Layer 7 of a small transformer language model trained on English Wikipedia (12 layers, counted from 0, width 128).
A neuron's activation on a vector x is GELU(weights . x + bias), where the dot is the dot product.

Input weights of the MLP neurons that the questions are about. A number n stands for (n - 500) times 0.0019.
n7 (bias -0.037): 592 646 362 590 496 555 558 471 729 348 444 481 423 609 529 530 612 431 567 292 606 459 541 545 443 550 621 452 472 630 439 507 295 558 614 442 449 453 577 284 646 390 595 571 564 470 580 445 541 592 367 371 346 323 550 529 641 564 615 497 489 583 470 251 410 391 606 572 614 521 327 452 360 390 551 627 396 479 587 525 516 317 468 552 709 347 141 581 460 512 431 689 446 386 371 533 493 500 540 314 349 448 643 425 281 642 523 566 728 646 630 438 579 716 458 432 625 234 307 287 504 391 632 589 691 439 226 569
n16 (bias -0.053): 523 702 431 600 684 690 324 300 474 445 366 507 644 669 364 622 437 667 589 745 554 580 415 634 464 420 606 406 472 722 543 605 572 556 425 383 425 696 414 317 467 289 417 375 462 417 508 574 595 549 436 703 424 466 351 332 647 508 684 540 370 719 758 486 487 846 699 642 500 562 306 599 278 662 479 737 456 449 389 433 423 402 281 338 434 453 439 739 552 640 554 527 597 293 586 709 408 692 523 594 327 336 568 768 446 337 612 615 565 391 696 594 360 627 407 551 286 511 480 611 574 601 535 557 529 335 589 357
n67 (bias -0.030): 532 582 431 655 574 692 534 309 473 553 456 775 455 279 335 478 344 265 320 604 435 628 373 633 575 550 558 604 534 739 680 611 356 399 495 688 818 858 168 392 496 411 670 307 549 671 302 465 590 500 347 510 634 441 125 597 500 531 432 373 539 435 799 507 674 527 507 500 382 401 629 457 413 685 481 646 457 299 369 437 657 665 479 381 304 455 331 256 445 477 411 517 667 500 714 504 456 592 395 801 350 512 411 755 599 504 443 453 384 304 493 708 416 370 438 411 635 379 702 547 652 453 549 611 543 630 734 537
n106 (bias -0.029): 720 568 809 286 520 243 532 591 633 468 335 528 596 593 375 634 239 496 486 524 633 500 576 250 340 509 492 439 500 847 622 492 428 414 644 320 606 472 491 500 358 393 625 327 300 340 771 577 579 128 710 317 492 564 660 457 618 475 631 568 568 444 525 500 308 383 493 682 215 515 183 537 625 340 402 583 588 528 570 486 790 641 524 442 360 644 516 606 611 431 543 364 576 343 500 496 574 389 531 476 430 612 556 709 387 512 484 500 468 576 605 687 543 504 431 462 859 345 589 97 447 464 439 537 439 429 440 444
n115 (bias -0.035): 473 466 451 386 407 500 344 538 581 340 460 540 558 611 435 339 481 433 503 582 473 395 648 584 473 366 563 464 424 585 319 399 559 586 634 406 388 621 350 580 472 614 510 635 529 493 683 582 454 521 485 422 603 624 381 448 490 207 489 601 496 560 500 452 485 621 555 480 840 564 295 504 564 548 629 450 819 516 616 583 606 380 438 663 592 103 511 504 663 690 582 483 398 588 497 484 453 424 766 567 469 405 681 397 371 674 558 342 542 331 679 443 503 527 517 640 450 464 277 196 375 408 402 557 639 434 556 436
n127 (bias -0.038): 467 549 395 419 535 524 452 427 720 254 624 560 362 563 481 456 350 431 516 484 338 384 330 387 530 254 561 833 375 504 488 363 394 388 487 351 795 570 327 658 418 496 432 500 597 754 537 614 533 509 577 599 569 446 330 447 637 435 525 500 574 507 512 507 367 569 533 328 814 679 460 476 471 679 503 522 388 460 313 345 776 738 412 472 411 377 465 827 382 730 500 541 659 314 806 614 332 584 534 543 381 519 289 617 494 616 509 375 725 314 541 453 443 735 638 370 516 303 484 411 469 643 674 535 465 488 566 479
n131 (bias -0.047): 537 472 469 504 456 558 512 570 427 430 418 408 525 520 553 532 413 458 226 385 525 472 261 368 487 429 454 580 496 574 333 479 588 195 490 222 523 642 435 560 126 734 462 504 463 730 699 554 418 97 403 270 683 640 290 582 387 555 584 587 610 380 590 433 422 532 651 346 539 339 500 411 722 944 612 350 732 399 307 373 427 273 651 523 572 314 513 285 553 571 387 479 645 352 665 784 364 238 427 584 572 394 422 308 372 341 674 729 610 480 543 665 496 596 111 541 634 359 394 510 268 421 521 574 670 366 399 692
n207 (bias -0.029): 500 632 493 566 699 475 387 456 432 371 511 419 646 572 558 522 264 384 526 517 526 474 474 482 476 855 301 455 530 464 507 341 417 456 406 286 760 587 441 550 476 378 329 659 410 511 650 560 576 109 373 504 475 496 407 765 497 500 489 596 510 452 645 559 281 575 506 507 377 596 421 531 637 431 388 428 593 721 553 410 500 272 551 461 496 424 612 742 532 537 477 327 352 489 497 675 372 557 577 615 481 590 367 663 345 571 669 614 624 569 616 503 582 579 397 514 486 435 368 285 388 390 470 541 542 309 565 529
n213 (bias -0.030): 433 775 504 388 464 272 165 582 562 629 403 408 625 545 506 664 630 848 474 551 560 507 373 586 534 741 693 496 577 508 673 353 393 525 680 424 323 449 625 216 536 419 584 423 651 307 682 472 583 566 586 522 582 513 586 562 451 410 471 320 586 400 573 383 398 381 395 392 670 266 341 337 259 306 431 519 664 356 496 476 478 422 492 431 586 413 603 432 326 669 399 640 645 338 530 507 395 633 570 413 410 557 768 452 350 666 686 447 685 368 471 460 438 419 745 676 392 408 599 513 476 461 793 566 492 582 602 416
n275 (bias -0.041): 380 650 542 624 593 434 452 329 488 522 504 507 404 467 479 308 601 536 497 260 772 568 485 265 605 717 648 531 481 476 403 449 440 197 375 557 500 523 414 223 612 394 612 547 683 884 393 570 473 537 287 491 508 239 580 583 628 488 694 524 515 656 496 471 628 620 662 362 632 448 388 403 442 307 423 652 344 285 391 610 308 677 346 602 571 686 268 434 408 459 516 674 565 554 515 362 488 571 526 608 576 574 530 293 554 682 754 515 373 702 443 543 583 371 577 616 531 428 596 638 516 416 540 573 597 235 412 422
n276 (bias -0.043): 504 504 737 528 592 356 415 307 615 505 389 597 340 667 270 509 587 605 430 538 610 579 476 642 601 702 483 660 630 482 504 309 400 571 464 447 537 571 98 500 374 582 710 461 604 636 636 580 448 335 509 338 210 186 475 705 575 613 496 597 695 497 722 426 665 786 607 327 471 564 241 492 719 391 493 697 583 334 277 638 574 587 549 513 536 461 609 441 631 800 390 641 433 192 572 615 328 530 574 349 564 568 467 508 552 393 661 785 408 700 616 744 562 680 436 318 572 433 734 446 437 500 532 564 593 326 579 371
n277 (bias -0.029): 425 394 554 373 303 272 603 734 425 547 286 540 532 622 473 543 624 408 416 274 492 326 243 621 569 313 522 353 594 596 478 679 544 447 536 318 485 689 178 496 513 439 794 453 556 249 720 555 383 450 574 435 474 443 603 619 627 370 316 257 380 505 530 352 569 435 554 197 393 456 297 412 625 360 671 355 579 662 523 373 500 404 525 521 550 658 336 559 404 549 710 608 683 654 664 672 526 474 352 166 559 416 714 390 590 749 612 457 492 681 507 496 430 572 272 513 504 512 270 409 247 458 389 588 521 483 628 336
n307 (bias -0.050): 514 508 500 421 496 542 537 752 515 347 554 689 626 578 440 461 334 698 655 595 596 612 468 566 522 383 512 398 566 496 504 403 638 480 602 484 626 844 564 517 371 530 434 437 652 366 648 618 533 491 488 321 484 688 661 374 543 363 508 301 470 660 554 596 711 715 477 631 422 623 598 272 528 405 628 656 847 569 479 510 513 352 423 558 443 504 580 439 562 662 540 457 327 496 334 445 639 535 442 379 549 471 418 397 569 790 518 367 447 508 503 409 500 712 637 649 325 846 572 107 523 391 435 579 462 610 552 412
n312 (bias -0.044): 718 444 558 335 451 401 445 728 311 692 660 569 397 449 464 741 652 285 466 388 643 489 403 449 240 567 426 554 465 729 678 359 570 339 413 557 398 621 406 757 302 216 638 492 915 441 449 586 469 297 486 362 560 618 580 570 487 643 336 620 642 573 409 568 505 440 626 794 360 496 334 617 615 626 551 681 584 302 524 337 707 500 627 459 674 219 338 514 434 308 445 376 660 505 705 692 729 596 579 482 456 397 610 521 552 326 532 577 700 192 431 626 623 413 329 379 645 358 616 573 99 704 500 609 518 30 385 628
n334 (bias -0.043): 555 738 446 667 541 578 484 562 759 597 338 410 625 476 338 308 436 590 440 373 530 423 624 248 614 609 552 886 399 472 160 543 396 605 432 481 492 672 338 630 527 407 348 487 542 803 734 852 496 300 476 385 439 538 326 429 372 523 339 484 437 600 463 546 519 799 712 572 509 483 52 741 751 764 496 441 630 782 441 523 385 317 571 435 427 538 205 468 260 669 556 426 406 681 656 562 588 666 530 392 603 547 673 262 347 583 429 514 496 445 610 282 682 588 483 200 422 673 730 461 309 275 526 598 577 340 455 687
n395 (bias -0.043): 806 711 408 367 435 472 426 587 497 518 504 535 588 531 439 645 540 479 661 351 530 363 238 363 379 542 538 698 543 534 634 389 638 393 683 397 454 560 606 612 565 618 554 350 599 594 392 520 528 538 153 198 824 661 723 413 477 180 698 597 480 454 545 666 492 729 473 591 575 550 467 613 573 420 517 606 643 555 618 364 447 430 410 607 326 614 738 545 507 539 530 450 644 261 585 684 401 594 611 600 618 799 382 428 676 800 487 402 272 455 677 326 630 513 485 517 504 459 604 343 322 260 553 565 549 521 635 402
n419 (bias -0.026): 503 520 478 524 648 603 404 374 570 532 575 453 604 588 518 348 468 517 425 558 545 365 669 395 317 394 702 558 519 667 550 494 347 534 362 571 486 353 412 420 535 512 577 568 447 562 466 458 534 466 390 659 394 338 380 409 527 325 487 514 341 530 487 476 599 576 470 545 725 509 556 477 609 680 336 476 569 678 524 472 295 402 488 627 247 436 529 639 424 486 479 506 570 469 634 433 245 513 793 506 403 509 484 512 342 340 497 352 551 507 627 632 563 693 384 560 474 428 337 517 287 360 640 518 461 457 371 639
n420 (bias -0.046): 670 457 390 442 533 400 417 649 587 704 685 514 779 409 471 521 748 371 541 257 643 370 504 720 388 670 859 446 540 651 530 453 303 121 647 587 439 434 448 518 388 725 548 538 538 579 634 537 437 466 354 391 462 539 602 508 554 764 474 551 533 560 550 573 538 581 532 500 504 359 513 479 895 195 543 573 699 393 317 450 287 424 709 387 438 500 401 716 583 817 314 496 659 607 504 541 508 542 582 590 563 394 706 477 371 706 439 394 332 783 543 492 572 261 437 372 429 638 545 353 264 320 602 621 496 333 370 365
n430 (bias -0.041): 305 566 743 653 350 630 328 500 633 561 334 500 306 516 500 612 318 661 382 330 422 581 319 517 512 676 349 483 589 352 470 646 764 460 496 310 431 504 631 582 629 699 452 415 778 475 603 588 504 555 643 560 238 544 459 703 327 642 317 478 500 500 445 405 693 457 585 387 276 345 539 655 407 504 428 535 705 217 85 518 454 559 630 648 635 270 392 320 843 700 500 564 554 348 560 731 385 636 491 599 500 552 639 531 380 542 432 591 715 611 318 663 537 379 456 629 492 601 438 545 446 710 622 619 500 573 557 856
n433 (bias -0.027): 445 311 376 587 446 601 588 525 552 538 632 561 508 376 606 461 400 509 622 642 845 574 421 221 573 290 647 450 399 714 213 282 574 504 500 531 665 717 522 429 211 504 416 430 612 492 636 609 485 266 283 491 440 474 315 663 638 487 443 270 670 626 683 683 888 444 582 598 537 592 263 353 553 570 652 829 570 438 400 363 362 464 435 619 811 670 517 504 450 531 575 544 786 446 428 580 641 538 555 604 727 572 471 363 651 240 467 549 649 699 429 575 529 500 552 353 622 558 579 392 399 417 393 602 273 630 442 447
n437 (bias -0.044): 528 722 342 496 548 608 471 620 515 442 432 567 581 514 503 278 455 624 475 607 319 463 626 599 310 551 715 444 741 593 600 493 249 469 472 335 490 704 492 649 589 308 464 531 603 564 603 541 509 473 361 692 420 703 419 641 300 481 612 517 504 439 515 409 557 416 437 667 562 557 443 642 599 542 687 486 606 626 641 628 422 379 496 508 219 205 441 582 554 552 658 539 397 724 532 551 136 353 676 337 512 451 420 618 381 333 503 572 577 340 732 533 373 468 196 477 612 420 467 448 422 529 458 539 657 573 599 300
n471 (bias -0.066): 432 483 476 477 532 639 411 413 329 486 310 615 369 515 375 717 695 453 335 585 211 372 389 558 555 750 613 898 315 487 525 308 576 376 399 573 333 492 632 319 638 374 628 395 487 516 457 635 522 611 508 500 450 457 528 338 282 237 606 428 400 416 265 360 429 550 355 625 532 469 487 626 388 534 381 341 296 537 425 643 634 641 409 723 325 195 431 492 689 500 616 469 661 387 566 725 293 405 754 552 447 616 468 375 320 409 288 408 629 455 645 520 449 417 400 462 545 519 645 356 374 464 692 562 577 576 380 500
n493 (bias -0.008): 431 493 525 553 641 333 540 548 561 484 507 394 739 424 522 413 373 725 597 398 407 542 613 562 398 577 566 461 644 670 655 778 654 530 218 519 695 447 578 611 376 548 738 552 435 428 679 781 505 580 595 535 409 504 462 379 477 329 596 472 580 513 389 601 660 580 479 569 700 742 522 613 459 563 469 652 448 456 561 515 477 588 503 460 473 677 631 674 532 670 433 574 689 431 672 735 233 579 434 465 558 668 372 500 558 457 533 525 696 672 440 489 724 451 490 522 571 513 384 324 337 475 644 542 447 606 479 545
n502 (bias -0.040): 287 585 565 404 447 385 403 739 214 623 313 839 233 596 439 655 509 470 429 524 492 515 573 533 626 533 374 333 654 661 356 678 842 745 377 258 568 618 243 460 398 401 547 519 596 364 593 439 509 529 487 160 437 727 568 687 646 429 581 431 464 574 566 391 697 701 680 492 480 419 265 402 647 508 585 553 516 477 584 226 487 496 563 459 619 441 423 373 742 761 584 488 407 417 453 389 654 471 460 565 703 527 604 481 590 762 513 618 512 486 454 618 496 229 523 550 566 629 540 614 422 573 415 591 569 433 664 526

Each question shows a token from some text and the vector x that enters the MLP there. A number n stands for (n - 500) times 0.022.

"a": 486 504 476 500 494 533 492 525 529 474 480 475 507 446 511 514 495 502 449 481 536 452 520 476 500 482 489 494 508 438 497 498 523 489 524 503 499 476 527 506 483 507 459 504 506 505 498 437 607 506 474 506 501 474 479 504 485 480 472 484 480 566 510 466 519 469 489 493 502 508 483 519 506 498 495 496 492 523 512 526 489 481 474 501 506 517 494 520 523 498 490 501 530 499 473 497 483 498 510 488 531 538 480 487 518 486 537 545 504 509 506 513 530 504 496 488 498 509 499 496 511 490 489 58 464 500 497 484
Which neuron lights up most? n433

" g": 494 501 516 500 514 523 462 493 502 515 481 523 491 475 496 521 485 487 477 493 468 470 512 520 502 496 493 498 496 496 515 487 492 484 524 502 552 516 529 508 514 533 482 468 501 482 497 447 636 503 502 509 518 512 532 508 497 504 485 513 526 559 488 494 521 501 466 500 454 493 525 514 514 493 505 492 507 507 500 531 517 523 495 484 501 509 518 497 522 520 484 487 475 502 501 475 508 506 467 505 483 517 500 487 554 494 527 531 482 512 493 495 507 475 511 546 503 490 487 498 526 494 477 55 496 519 523 509
Which neuron fires most, and how strongly? n67, at about 0.13

"e": 481 485 496 507 492 481 465 491 521 528 531 485 480 486 477 470 510 520 487 520 531 473 491 504 509 458 503 514 528 438 507 506 505 518 464 490 510 505 499 515 513 532 466 500 489 515 514 467 608 503 520 472 463 488 475 484 496 507 497 476 526 590 501 474 516 474 490 495 499 523 495 496 469 505 526 507 507 510 490 527 523 508 490 508 525 521 507 476 499 528 501 495 506 523 465 480 537 531 479 502 513 494 501 467 535 487 518 509 516 536 505 518 515 494 525 484 482 511 530 469 525 507 474 60 488 504 510 476
Which neuron lights up most? n433

"h": 475 498 480 470 510 536 464 495 486 492 522 497 480 450 484 516 501 531 458 504 487 426 503 486 492 516 489 468 483 464 513 514 489 502 479 501 482 480 498 475 490 519 487 502 478 508 522 406 635 516 498 516 501 497 509 488 484 481 494 515 479 574 495 485 485 518 461 490 491 501 505 537 487 495 521 495 497 537 511 544 484 483 498 504 528 498 514 488 502 503 480 491 498 517 526 526 504 519 492 501 525 501 498 513 554 476 572 522 477 480 526 485 495 509 515 502 494 528 500 471 512 470 456 80 500 506 510 494
Which neuron fires most, and how strongly? n207, at about 0.13

"9": 491 478 489 486 454 533 514 489 526 463 535 478 495 474 527 509 485 490 430 506 497 415 511 477 475 500 498 513 451 475 509 489 484 503 516 490 490 476 516 550 511 500 457 499 501 526 501 511 618 523 503 492 527 504 464 519 473 511 502 503 512 558 496 465 501 497 490 508 511 511 508 514 506 543 513 481 528 483 505 524 515 502 527 489 504 487 495 493 523 489 471 486 488 469 521 512 489 496 500 495 499 503 509 474 528 493 538 541 479 485 500 517 482 525 481 513 489 510 496 494 502 525 490 65 478 521 513 511
Which neuron lights up most? n131

".": 500 501 482 503 520 516 506 476 496 493 473 460 504 485 519 531 497 488 479 498 492 457 532 513 484 495 508 510 535 480 489 504 484 485 504 480 505 475 492 494 481 502 507 505 474 494 501 516 617 506 479 525 505 483 504 505 471 495 512 468 482 532 487 482 519 487 471 484 497 498 499 512 507 491 507 474 488 501 518 508 505 490 498 486 502 512 511 507 507 512 464 485 499 533 492 481 516 501 511 496 509 517 484 502 514 520 551 523 471 493 535 509 504 489 493 508 471 505 489 501 517 504 451 39 494 503 504 516
Which three neurons fire most, strongest first? n207, n419, n437

"p": 486 488 499 466 509 502 485 494 492 500 514 499 510 485 480 505 537 490 489 504 500 421 503 489 483 514 516 500 521 482 535 478 506 514 505 468 460 496 497 499 515 522 497 480 492 478 510 424 607 490 480 541 519 493 463 510 489 486 481 515 490 505 486 452 479 476 467 496 502 505 501 487 466 518 487 482 470 530 510 518 483 464 559 516 500 496 509 518 488 511 504 472 494 527 480 472 516 504 483 486 505 516 468 511 533 511 554 514 494 513 512 479 514 530 506 522 511 491 500 511 500 518 500 58 495 474 502 488
Which three neurons fire most, strongest first? n419, n207, n213

"ri": 467 486 485 545 479 499 518 539 516 500 490 494 471 482 539 471 516 516 459 520 485 450 536 495 502 471 508 471 456 454 507 473 491 531 510 458 477 440 530 502 496 518 501 460 523 489 505 427 609 513 512 492 489 531 467 526 486 488 503 518 465 537 509 468 495 474 471 505 513 535 522 475 508 525 518 524 518 495 520 534 523 497 514 515 486 501 532 491 508 544 486 501 495 500 454 476 507 484 531 479 576 485 483 467 550 486 552 537 504 488 516 483 519 511 457 541 526 493 505 498 515 510 495 94 459 498 457 457
Which neuron lights up most? n437

"s": 526 471 489 489 485 515 540 483 503 484 526 505 486 467 479 493 505 508 437 471 486 446 527 499 536 488 491 510 517 459 508 479 513 533 500 503 512 525 490 527 506 492 510 488 476 528 517 472 622 516 501 489 515 516 487 478 529 508 503 525 470 571 506 483 498 491 467 499 476 501 488 520 493 537 506 538 505 541 486 517 490 490 521 477 530 537 475 490 505 517 488 493 489 495 524 519 525 532 484 505 493 492 514 487 530 529 530 542 481 489 508 490 509 524 491 477 502 507 500 486 513 509 475 63 496 506 521 522
Which neuron lights up most? n334

"ear": 505 462 509 491 483 486 495 485 500 503 515 497 492 456 485 494 519 494 478 471 541 410 484 536 463 503 476 475 454 470 472 509 490 478 539 534 456 480 504 527 473 508 528 477 522 540 565 444 629 497 527 498 526 505 503 516 479 496 514 528 499 582 480 493 483 533 483 529 505 500 488 459 526 477 477 490 492 505 522 497 525 544 556 488 527 493 529 493 502 497 471 488 504 516 503 528 502 502 486 505 495 478 480 459 534 531 574 514 436 538 527 526 545 511 497 498 532 513 485 525 517 526 467 107 480 494 481 497
Which neuron fires most, and how strongly? n420, at about 1.5

",": 495 491 488 477 466 511 482 511 500 491 503 494 487 462 511 485 505 511 471 494 484 426 533 501 490 495 506 485 512 465 504 467 489 491 522 504 485 531 489 522 496 509 514 478 497 504 505 553 631 542 502 489 501 511 486 472 484 485 482 464 512 560 492 479 519 528 498 493 503 488 491 462 502 509 509 483 547 499 501 515 528 502 486 511 527 496 491 490 503 490 485 488 502 491 484 514 498 506 473 490 531 500 481 481 542 509 525 527 484 498 514 482 501 498 485 467 492 508 481 489 508 496 441 58 490 506 512 479
Which neuron fires most, and how strongly? n307, at about 1.9

"it": 492 511 513 483 477 502 509 561 487 486 515 473 505 468 504 546 487 491 476 469 513 455 473 494 507 495 500 492 503 484 511 481 494 502 498 520 449 528 500 484 503 472 479 463 502 488 497 418 604 538 510 522 532 500 504 529 494 485 515 503 542 550 484 468 538 518 455 500 512 513 527 488 506 488 495 507 482 479 549 511 526 497 538 482 493 482 493 481 504 525 493 489 517 516 520 528 507 539 489 498 523 479 507 540 519 535 532 502 482 493 509 491 492 506 495 516 500 517 494 522 517 513 466 70 522 565 505 480
Which neuron fires most, and how strongly? n213, at about 1

"or": 499 483 518 487 489 458 489 447 502 497 505 475 478 469 497 462 502 499 466 495 490 430 500 456 501 473 506 513 477 476 483 513 507 516 528 484 498 476 499 522 475 520 503 494 508 535 474 413 604 506 510 555 511 507 482 457 535 506 492 506 512 570 494 449 485 494 494 495 505 519 503 523 495 544 496 536 490 466 494 523 490 543 480 495 501 502 507 499 516 500 499 465 488 518 515 510 519 491 443 525 489 494 505 486 546 521 538 508 504 483 511 510 481 520 495 476 496 485 488 500 517 531 472 78 437 514 499 491
Which neuron fires most, and how strongly? n127, at about 2.9

" of": 513 482 497 466 488 493 546 502 492 469 516 530 463 478 510 518 504 509 473 478 507 434 501 476 504 500 491 512 504 468 503 489 500 489 508 490 520 545 510 519 500 502 506 472 480 500 519 496 616 511 491 510 478 496 502 500 503 499 459 472 497 557 489 463 512 482 453 500 498 498 518 496 496 511 530 477 498 502 486 521 509 506 496 495 512 528 481 502 510 479 498 524 518 527 513 491 490 497 472 497 522 500 504 487 550 530 547 535 488 500 496 512 497 514 497 510 498 515 487 506 522 492 453 54 466 494 496 470
Which neuron fires most, and how strongly? n277, at about 1.8

"he": 494 473 496 510 525 500 505 485 494 490 502 485 489 491 474 526 494 505 464 518 476 442 491 509 525 500 501 513 447 494 520 507 498 508 536 475 498 460 505 507 517 507 507 461 518 495 494 436 598 525 504 499 446 472 509 511 492 511 509 514 471 546 458 438 500 462 471 527 494 495 483 515 552 445 502 472 482 487 505 536 494 494 508 491 510 490 505 490 521 524 456 493 504 474 484 519 507 509 477 502 514 499 495 510 512 474 528 517 487 521 516 506 484 493 507 469 508 495 526 487 512 521 486 63 476 471 459 488
Which three neurons fire most, strongest first? n471, n276, n106

"ial": 507 455 488 494 481 496 537 511 516 501 523 518 520 473 497 485 500 492 480 492 477 420 507 495 527 475 488 507 469 452 537 500 493 521 501 479 517 516 479 518 489 520 496 506 512 527 526 442 622 531 499 501 487 491 476 511 530 531 491 550 430 555 474 461 516 482 444 508 487 515 511 489 491 537 512 486 516 528 502 536 503 496 537 494 510 504 475 534 514 462 483 536 489 523 519 510 507 500 481 471 487 484 502 491 530 496 535 519 481 526 507 478 508 538 477 511 513 492 499 480 502 503 471 77 483 517 507 488
Which three neurons fire most, strongest first? n277, n127, n419

"ar": 498 512 505 505 509 491 474 497 522 522 495 502 481 454 541 501 535 487 479 507 478 440 508 508 496 499 501 467 489 455 501 481 460 504 495 548 489 451 500 483 500 507 477 493 523 510 484 419 603 533 543 496 498 491 471 492 504 513 487 528 491 553 520 470 485 501 481 457 454 503 512 497 516 526 509 503 495 501 495 516 508 524 552 493 484 481 539 500 501 498 455 502 501 509 465 497 472 510 488 501 512 470 519 456 541 519 558 553 505 468 521 493 542 503 469 505 504 510 496 492 533 471 535 81 467 464 512 523
The two highest activations, in order: n419, n213

"u": 491 462 507 526 460 513 507 523 525 445 520 492 471 481 521 501 492 523 470 514 454 462 526 477 496 503 481 455 477 490 477 482 503 497 502 475 491 474 511 509 514 489 462 501 514 506 527 410 616 516 518 540 502 493 489 512 495 520 499 493 461 521 531 458 475 495 476 492 492 517 505 507 490 486 526 572 537 515 491 524 482 492 534 533 508 476 495 495 533 511 499 490 513 483 489 477 490 495 494 512 497 496 492 486 539 504 514 516 502 498 497 490 511 526 498 505 505 492 479 509 508 507 505 64 483 497 496 506
Which neuron fires most, and how strongly? n430, at about 0.49

"ing": 486 464 502 454 519 499 499 535 508 493 519 488 485 461 486 521 497 487 449 496 518 422 521 492 511 510 485 505 503 444 513 491 531 508 520 505 467 508 515 460 493 514 497 504 490 505 524 456 652 515 493 525 495 482 503 479 489 489 480 532 523 544 440 450 479 525 462 498 482 499 495 499 499 503 512 487 493 520 491 526 523 472 520 484 484 486 494 503 525 486 480 504 505 485 507 509 484 478 484 468 484 522 513 486 530 484 522 534 462 512 509 527 507 505 489 504 504 496 503 490 525 511 443 77 489 518 499 506
Which neuron lights up most? n471

")": 516 499 489 509 498 517 511 482 543 504 497 452 495 471 561 486 500 509 463 520 510 425 519 510 484 489 502 481 484 478 505 473 513 498 497 516 516 490 487 508 490 505 489 502 471 524 507 484 601 513 492 496 499 523 479 489 494 500 493 536 511 548 498 506 493 480 468 492 505 499 488 506 507 501 502 496 498 513 525 516 497 516 496 493 487 495 514 497 500 490 505 468 511 517 476 498 510 523 528 503 509 505 487 481 521 493 528 516 478 491 536 491 494 500 500 509 499 525 481 494 492 488 459 42 506 482 527 486
Which neuron fires most, and how strongly? n419, at about 0.69

" A": 520 496 492 492 492 505 522 500 534 496 502 463 508 484 523 516 492 496 470 468 497 474 499 491 514 484 471 502 479 501 510 494 500 486 522 513 516 470 503 506 507 488 511 472 507 464 523 470 596 505 482 485 488 492 493 479 485 483 498 495 511 564 519 482 504 490 461 498 472 510 505 518 487 524 494 516 486 484 493 511 511 506 527 492 493 493 492 525 526 502 485 510 513 488 503 469 514 497 490 479 496 504 493 509 523 505 531 543 505 507 474 494 502 515 504 491 527 516 509 485 517 516 485 34 492 510 497 485
Which neuron fires most, and how strongly? n106, at about 1.3

"n": 466 485 494 471 483 528 488 523 493 481 477 522 492 475 483 502 527 478 458 488 503 455 532 502 488 504 498 477 510 456 505 479 504 521 491 474 469 497 500 529 512 535 500 500 493 489 515 407 601 546 515 511 489 513 481 517 460 490 510 545 515 553 486 432 500 526 481 496 502 513 490 478 484 513 505 494 496 480 516 546 529 519 510 525 496 482 478 491 517 530 494 513 477 479 528 505 524 491 505 475 527 511 509 504 536 497 525 533 496 523 506 496 512 501 485 507 504 494 514 521 501 524 487 64 507 507 463 497
Which neuron lights up most? n502

"is": 514 497 499 472 456 489 478 549 502 473 503 462 491 457 479 501 523 523 456 463 495 433 482 503 503 514 508 498 472 461 521 502 517 499 538 524 488 488 521 463 501 493 489 521 476 512 515 425 636 526 470 476 532 493 514 494 514 513 547 545 513 571 501 466 492 531 469 505 472 513 498 519 505 490 505 503 500 502 489 500 523 503 528 498 469 500 503 506 504 507 455 480 553 529 509 517 517 501 481 489 543 497 500 466 542 498 521 542 463 512 526 503 546 530 518 507 493 501 512 471 495 474 442 96 454 473 488 487
Which three neurons fire most, strongest first? n395, n420, n106

"l": 503 496 495 495 504 509 492 493 487 496 517 526 449 464 487 524 498 502 463 536 489 461 522 499 492 520 510 494 464 504 507 489 493 506 510 523 474 523 530 516 503 485 512 490 485 526 496 444 595 503 511 497 510 495 484 524 460 518 482 543 479 539 510 474 538 480 447 509 493 531 495 495 521 508 503 496 495 498 514 527 507 518 486 541 501 497 517 492 524 491 493 512 482 522 519 494 492 514 491 516 514 499 512 531 516 489 523 540 531 541 496 508 482 503 501 472 506 517 489 530 515 502 475 49 482 491 471 511
Which neuron fires most, and how strongly? n471, at about 0.19

"y": 483 497 523 474 511 463 469 486 529 509 480 499 483 444 486 509 477 507 452 497 482 458 513 514 512 514 491 479 497 463 503 476 479 524 554 503 499 444 490 561 490 534 519 480 476 516 517 451 642 504 495 503 495 472 491 522 487 501 484 531 529 560 506 476 476 509 475 504 485 529 493 523 514 471 524 480 513 503 486 536 511 501 477 487 514 523 499 499 504 501 503 480 504 473 510 496 510 509 472 488 515 498 476 477 567 515 537 537 470 491 510 479 517 497 500 492 512 447 518 513 491 511 460 81 474 480 483 495
Which neuron fires most, and how strongly? n276, at about 2.5

"r": 494 495 501 496 490 529 484 501 513 508 500 482 495 466 491 482 516 511 466 496 509 463 517 496 514 488 513 491 497 513 506 514 490 510 510 498 484 492 516 467 498 512 468 496 491 471 523 417 598 505 514 515 486 484 490 475 483 514 503 498 484 558 518 428 506 492 482 503 507 521 486 506 524 527 489 522 495 487 467 514 496 486 491 477 504 501 497 511 509 530 472 501 501 497 487 517 502 520 488 501 522 502 520 502 530 497 532 509 502 485 509 539 493 492 484 486 481 519 491 507 523 517 483 44 482 467 495 490
Which neuron lights up most? n16

"end": 471 482 538 493 505 471 493 561 474 507 530 533 511 463 487 511 474 493 481 486 489 446 530 514 509 526 463 506 489 479 497 505 502 540 518 500 485 495 510 499 492 490 485 473 515 486 509 428 611 510 546 523 505 498 556 473 490 483 540 522 506 556 460 464 515 506 456 507 483 502 490 473 541 485 539 512 513 503 494 509 504 527 507 499 468 465 523 457 519 504 471 501 479 537 505 495 510 513 489 518 499 497 491 471 523 521 522 529 453 502 519 494 517 517 525 532 520 493 485 508 511 531 473 77 474 508 526 489
The two highest activations, in order: n502, n307

"i": 487 488 487 521 486 509 476 513 517 507 494 478 478 468 524 491 497 530 459 504 495 464 481 523 515 509 532 491 489 470 513 504 515 542 548 460 511 459 534 478 505 491 468 481 498 514 514 434 616 527 506 509 508 498 489 516 480 504 517 523 493 557 496 468 526 492 444 521 467 508 511 499 479 501 501 551 505 500 508 525 498 495 491 500 508 498 516 482 497 541 487 505 476 525 464 496 499 477 534 475 521 516 484 497 522 469 503 540 483 501 495 538 536 526 509 503 513 488 494 502 509 493 485 65 481 528 512 498
Which neuron fires most, and how strongly? n437, at about 0.47

"\n": 470 487 488 503 491 508 507 502 479 505 502 459 484 478 529 502 499 480 451 486 484 452 521 498 483 515 504 500 505 499 524 507 503 484 484 504 513 482 465 506 503 489 526 496 499 500 503 540 585 519 527 513 482 503 495 527 492 475 495 492 500 552 494 491 496 508 480 507 519 509 494 516 528 509 499 509 513 493 514 520 491 502 509 494 495 498 524 538 496 512 465 498 499 500 494 511 481 488 463 498 521 521 504 501 528 509 554 540 534 510 506 506 524 482 492 520 506 517 481 500 516 503 484 37 490 499 513 482
Which neuron fires most, and how strongly? n493, at about 2.9